Layer 4 of a small transformer language model trained on English Wikipedia (14 layers, counted from 0, width 64). Numbers have three digits each and are written without spaces.
A neuron's activation on a vector x is ReLU(weights . x + bias), where the dot is the dot product.

Input weights of the MLP neurons that the questions are about. A number n stands for (n - 500) times 0.0041.
n1 (bias -0.076): 589517423571391482400515338513501674498468495331588514407582474439544738606484637556589543437320513436274538619445471748466254372518407633547352790523562632453408420303563506294538467482411461
n3 (bias -0.067): 474494580328375516603608336604503415485560608605499510496448628597484538538242574427323569543628515380512562359513360446456365614436489885348561723418645470390587503253433367426540432421626489
n10 (bias -0.130): 509517401550300504553603580455517396610329485528379504514529399471501463524595490555449523307370371559362582516724403408478490505772482505537531553529454601409418514461407412418555404566442425
n17 (bias -0.086): 450353445479173488420622475254364380486390402530511524550565453590435640499451681692425491463437240506457561446652509406585618450360688437815582602576482510387404508404480595749594515569505610
n26 (bias -0.089): 619640412674465487582449377391452506626479805164435490476480569768377372488564275400384325396608601655725501315532525455506431521512611479608503273401391524675396529568488464603474956423280683
n27 (bias -0.055): 544481596384506328392551489604426537594508862384593616421368343372553469687444417634427341614557532496712548592482512552383610532507468444544518490443594537606573566502470405476470569517462659
n28 (bias -0.091): 469610529411501538556574413458551437613475510460450395548547551460434555529485589422456508487535374480363466438579525439518468415512393648547411531507526508483682409464519469344484446559578455
n39 (bias -0.065): 507619386588423265441757360584594576720471549419446461425479355477367520475571570570552503437410604517607445615516577479443571568593482592706605444476536517513438368544545569563337704488343674
n42 (bias -0.032): 575535545602707443390559408416478514445443351558470661273535466472506564608445453466377448513504384560332710351688393519528535355666675536544578511573503560499595315507525410549658590518583408
n46 (bias -0.013): 645559446502600146450667304601458750526374433514495592541580365517443536604543665320474558340602344374393553586372587604492658380447382476578492428403424471415384510343539532682542525510474562
n54 (bias -0.037): 619548516646504557507632432311485755444352474753546569317489446593258485639436487423400437486680439437615513454516521446512591567492484466629401483564347452376481545591478514522385612420360491
n66 (bias -0.067): 584524489486495486522545510534489456586464534497482441446432516478478534517513465464459507503496408473500458451489465510451548550515468532453475527499485453412420414518491431481479496592424505
n71 (bias -0.055): 634526372387398435380624559430470481621431413392550496475565566669579570470465374437558595569324451572496505607540477461435448420532544526623554437535492469255681424322554570536598588481464397
n85 (bias -0.036): 375504379608264397464373691374504329608598507475498484491469282508437659514436435519414305675396589614525469422434498478409509469636451456450481549381488365722678549465475480610403440414407640
n94 (bias -0.080): 518796553468339719545314691589561490539490637423615522482255605489483557409445238528309305465657548522610494478635511431174385509455400384633630453396713441603404459668535463402446395469638529
n95 (bias -0.068): 639453459459521378434566431457553637612497457603443576471610538382343539430549339646578433376489603412383544604474589579459474523646484509432561550540559558432508534455456344262422497486713449
n130 (bias -0.036): 391566647432487524390535469470533461556443515378525525489440396328393399495565621765526567563581606731414424465444584425408390516447430550475533423509494324639296602613488522529360638478506453
n138 (bias -0.051): 482279476421242474363562557491318416530452419531521462474640402411461568526476536607495623563538260346537477522508281597428561450562332582880483419792484453413651531583526581619306563531858817
n141 (bias -0.100): 517507468500486464579441487419440491546504555489496330551521546664475646482454525420387408445587402517590522429511462430516493357603520456537419550553435664639359401481500523384389446570428293
n152 (bias -0.058): 607292546622599555488686449415518325588485374432465614411460403589596405490271510566531592462523477422473608589513394718641478523456490577526508584602497603338539456344559466359420461589486374
n158 (bias -0.079): 538490485744647571433825314500520613483496408607526419297575563527585516495676454451434592463313263440313559503513508499517311483439425525638442635577447501491496538395550460494505547454519509
n161 (bias -0.054): 460697742439425594535403549620426310504588650303422494551257435451515690474566518446463551436516606607583460595451461339363405430439494391638506414556399462702598538443388420493491410416510545
n162 (bias -0.048): 551438596527476449562403571409410451568455517486370421504426497528446454567482473585451468516525434495439551583412373477429564523537536446396470422561532457449557497575501473517414438482507455
n177 (bias -0.019): 439457483658635460556509605448541613404511491632489565429592674432469552843425450457545474373533332592365463569648638635463582489608596399637517384615511433564538382480505528541356401399508359
n197 (bias -0.026): 673415433533372484640549353427471534611222561270485197588510511621515673450432536521452410508522501592400427658506339680613515640448324552494431585700580636403461518592505337626440583487366301
n201 (bias -0.063): 461311402460509661325544696502187474507548465481450490358307584464297562329569630481656486544554456486571427638589656591668480392603430468570463507493518645535430433506599022521272446572482575
n203 (bias -0.111): 465604523545350491557312650564458536607504569455487426537219447557514511461433506636531377565559526497569450446598499432465482525535392477584573477399502468525500332503464478459458597423521555
n212 (bias -0.039): 373561553557465467455717471554433491635301611493473478617502507483412575690544538592540535466576600557647448486424528432304516580423397448419489636644427452497472632506455354694466439476584648
n225 (bias -0.055): 534476456591433396520852504450244402414410530495606459599649394357491658481287434347628511507669599654643445328395553583332511276282408585724516631530442525188320290603489285626605526711491447
n229 (bias -0.043): 557618513492359403398562487514566576659362443400557623260491341547505445567501577512531463408577464481608436607611286706459453534471432598593372456404652516587464500513359473464352447564519480
n237 (bias -0.024): 429348276434731543487687336507576505572585621567305520616644412455510495464504555487416609576526296531353456353568478522588335565788577508558529551470646688282507455414683551550347647661584285
n254 (bias -0.038): 341363331482728341441360435272488625453471497627381534633560415486404386616438529439417437311478295573433464381574434740546685372490576376502644528633585448450387290419543764457507504465532410

Each question shows a token from some text and the vector x that enters the MLP there. A number n stands for (n - 500) times 0.0066.

" bec": 401559479382426531615521394513584533516739444582500462359501586521710336404393598598622421541437474534442545449430415556463634445590593489524359524423216613468471442643585467473593377284566578
The most active neuron and its activation: n42, at about 0.56

"In": 460510518287515546540492449494570584533538372611480514456527600470663413391323569528641443533425461544458514559494403512458609591565577414519373445435254542474409478597610483528573373382554612
The most active neuron and its activation: n138, at about 0.42

" first": 408632525305491541535493354535675548563611510529480509428512542465788407447387602491560391534447483556509518521462417490411595477498605463495432481464215519432471542674602453543549356418484626
The two highest activations, in order: n161, n27

" r": 354538522331523540636537378564756557547544381635471508512546563538758339361369557606526442545441423525538568521406420523450621396501601535412284491495248556479408439681584447557601378321529509
The neuron with the highest activation: n3

"===": 451539371314533520576557444525620540562525507577506525476500511455712389387341551594645393504394517561511564479487413488462620674497625506466432512530209512501463429632599428538537368344567515
The neuron with the highest activation: n212

" In": 425573479260493516573442447485694560568507404624488453462550576513690432383307556579615417545437441569473493549451424546469628568556610373487394465408258550472410468621598466521591397371570617
Which three neurons fire most, strongest first? n254, n203, n162

"ation": 373574493267500528590465436526739576568516561542483495487484524419793355429432579549647429505438542580477583499445437504435595442469600427451279447447248545406496484661605466567549389499494538
The two highest activations, in order: n130, n27

")": 358547468385483504572513442488621584551608515587486447532563495458636288350389579519647404551442482605408544537491444496438628494456612488487240486500233533422458486717601488518568473401507562
The most active neuron and its activation: n130, at about 0.46

"ack": 384627463296479511542486417520734624595569481531478461422456573490679368486401603473653411524435568556486542568458428511450574449524600496446265436379261597475470465696602456537613388415506472
The two highest activations, in order: n229, n28

" was": 425536526307479523600494373535649535542642503613456468407606570464768417448374587567562374543433549531457526468463401519432599459549635424536329478468228560438465512604595490529573355370527604
The neuron with the highest activation: n42

"y": 458573502361464540556487470480739584578667493552492476502534553503713406432391566491675384542437489573418581556465413516435579587482591471442198497442227532485486464600607448445568339427505511
The two highest activations, in order: n1, n28

" (1": 435548394324472516526479425523615649665579497632447517421546562464744398287400585537579439521462472538412499490470409492436586511504618479443431464424219538481462514706596443529598475346580602
The neuron with the highest activation: n95

"ent": 359556433358478560554480403486745524521541531516486466466506580491754414411394620550564400509418444609506534523447423497429620463547612474432382423369278544439492539705605509581542346432483589
The most active neuron and its activation: n85, at about 0.43

"ue": 428562486377453496520571391491661546482616508540490549456543546493668467421399577524631386509420544593475536583456431438428605526463635467446253448492209559416458474685606472551541411506519526
The neuron with the highest activation: n225

" in": 406542505315472522582486429479620538631579433601481523433508561456594374347363539508643432570447492547509499498479412563467593571612569460491358456435231559496462489627609430532587402352542601
The most active neuron and its activation: n85, at about 0.35

" (": 420584383292464489543498484543630626654622483629440486426557560489736398296375548581602405497466487527447496463471431533431610516537626444464358488424226527464462515671594454516641435385551550
The neuron with the highest activation: n95

"ame": 372613467335473523562522413500768558528515579566496474488461518466699420381381578529606387496459548583444495554450404486416617589493601525478231502495238549417465505675602498520534353470546567
The most active neuron and its activation: n212, at about 0.55

" had": 396536488304480542608519383536597530491616492587483459432534529441828367449371618567590350541442516522420525492453419561464584520558651449559364467419243561450518502653596417514595354410540567
The neuron with the highest activation: n42

" of": 427565502213542515581531416522662544586617442606453467497488516433641410363362549551648411558420474551512535511484431530470601483591582452475381451458227558504479495680599428467594368390550577
The neuron with the highest activation: n95

" M": 405582383427476511588495434559699533586567487593471519467481578530863359375383535526560452512453533540480500605445429451428593510507587429483328414350233501443461468637605483462651439398608554
Which three neurons fire most, strongest first? n203, n71, n94

" E": 494588415337475490585505488558752606622550443580487483477503559523747417347352547555624383554448444551471560591417426545469614523424599378435389429354272526428405474635597445506626424353567532
Which three neurons fire most, strongest first? n46, n71, n203

" s": 344577479347463516588451409530735589531581407626492457444566575508826359411391550591567409512408376574524552538402439530469640407452602418499372524486244588480496486623593457484623336357527520
The two highest activations, in order: n254, n158

" 13": 378608495297500556506497449530690615602613552614489527454567588466685363365380557530570440552456457583391557522462433440433577541512578418421390431412281539407449486695601446536608358257558596
The neuron with the highest activation: n94

" d": 393582548319516534579466393525768537632562390601517478432536522559873382412371528627528458538438430597521549484401422545454650438445633438469366464481263533456442455679589490455578323307498547
Which three neurons fire most, strongest first? n152, n162, n254

"d": 455568506344547496570478398518651549637607427538459457431482561521851368433388575478621427527439456596519570565444459530446611498453590507473309431470275530424462463683605478511537286419466569
The most active neuron and its activation: n152, at about 0.55

" C": 435644456302477514605514465562782558569564468575493432445505563531864406352376549536580434528455420559480558589437451546414619460514583429441366453447262491352440459684590476488632396258579518
The most active neuron and its activation: n71, at about 1.3

"er": 424523455343501533504526443478737546552536510562502515462515553550692350429394597545593415571411529567442541552473418517425613520472611553442219457414205495504473473673605471486591333479564509
The neuron with the highest activation: n229

"i": 374531468347481551547560404515598566569514472614469478489537558518754408462443558511664424604449457566487516559467460448445651421381580470404232399447245512413480515740602475525586381359532548
The two highest activations, in order: n212, n162

" 3": 392573478380499566550508417526685637674566490563486580436599583460749295347374582481590437503446466571395517568483449472443577464458595399425392473470254538412420487694599453481590413338550593
The neuron with the highest activation: n158

"our": 465570504298483538503508387478775554585622562506496494461505624488641344412379575536643422551422509593473586546448423429421598490531604480437372446424207531494421472633598462545569386425536587
The neuron with the highest activation: n130

"f": 373569476341490544530487406545650500604682457557484483448587608441599323404403600538579420478437478553476572624457436520441610483579552456465327439370285544469496463727605431504569316467521562
The two highest activations, in order: n28, n162

" and": 434573481278449554582530422509731517589649516588453444479573504438759414412371582527628388520428439561468542499479437520487599507600623466440385456413230533472474546650596392479611372388561532
The two highest activations, in order: n10, n28

" for": 385573513307516517553544394492653529597650451591469500443507574468627353384381553539592372563402490572518522506506432509475596525547603544514387475422232574492423469672602421476649390369502536
The neuron with the highest activation: n42

"B": 417589476317513515632533424563838603616490489626477479515507535499849386421360567578574429483420454529432553598428433454443654515484606396480297475379267519407446498693583463474590363315547516
Which three neurons fire most, strongest first? n10, n46, n162

"ch": 421554482361438497531540484510721546523587541566457450430487565479805345453401654558624460519496522544456558557468441463420609444557566412474330456461209560441507439619600471507598271424563521
Which three neurons fire most, strongest first? n10, n162, n28

"us": 426601465382504509506496385516816574613590563576447440548515585494776392416435560505626431506428488577508515503450415521455602440618576487423247435419252584474421429623601487498560362436515518
The two highest activations, in order: n141, n237

" the": 366559471183467525560494412529740571561584502581506498467520546505884426436339542600606389603424465540473538515454424531450651426549639409471420491433228549462426530662580406505564393350528565
The neuron with the highest activation: n27

" 200": 427569426351560523526508394552569525598590529607500557438498618461745394366355603461591429509450487599456527540472441465444613545489621488448339443411219504376420524679597440584628382349536556
The neuron with the highest activation: n46

"fer": 409624466206420490540520477497621529657673515629550472428546582528746429462354610520555372552449405569486507540383429487434630467486633428403249502460256557476438497739582500576585335426462550
The two highest activations, in order: n141, n85

"ated": 450558502270495523570477407500673560590617477581480484443400499435736356418393618503592402511434536566459557494469442531472626589538626505477330468420240542412508466710598426529598333487510564
The two highest activations, in order: n66, n162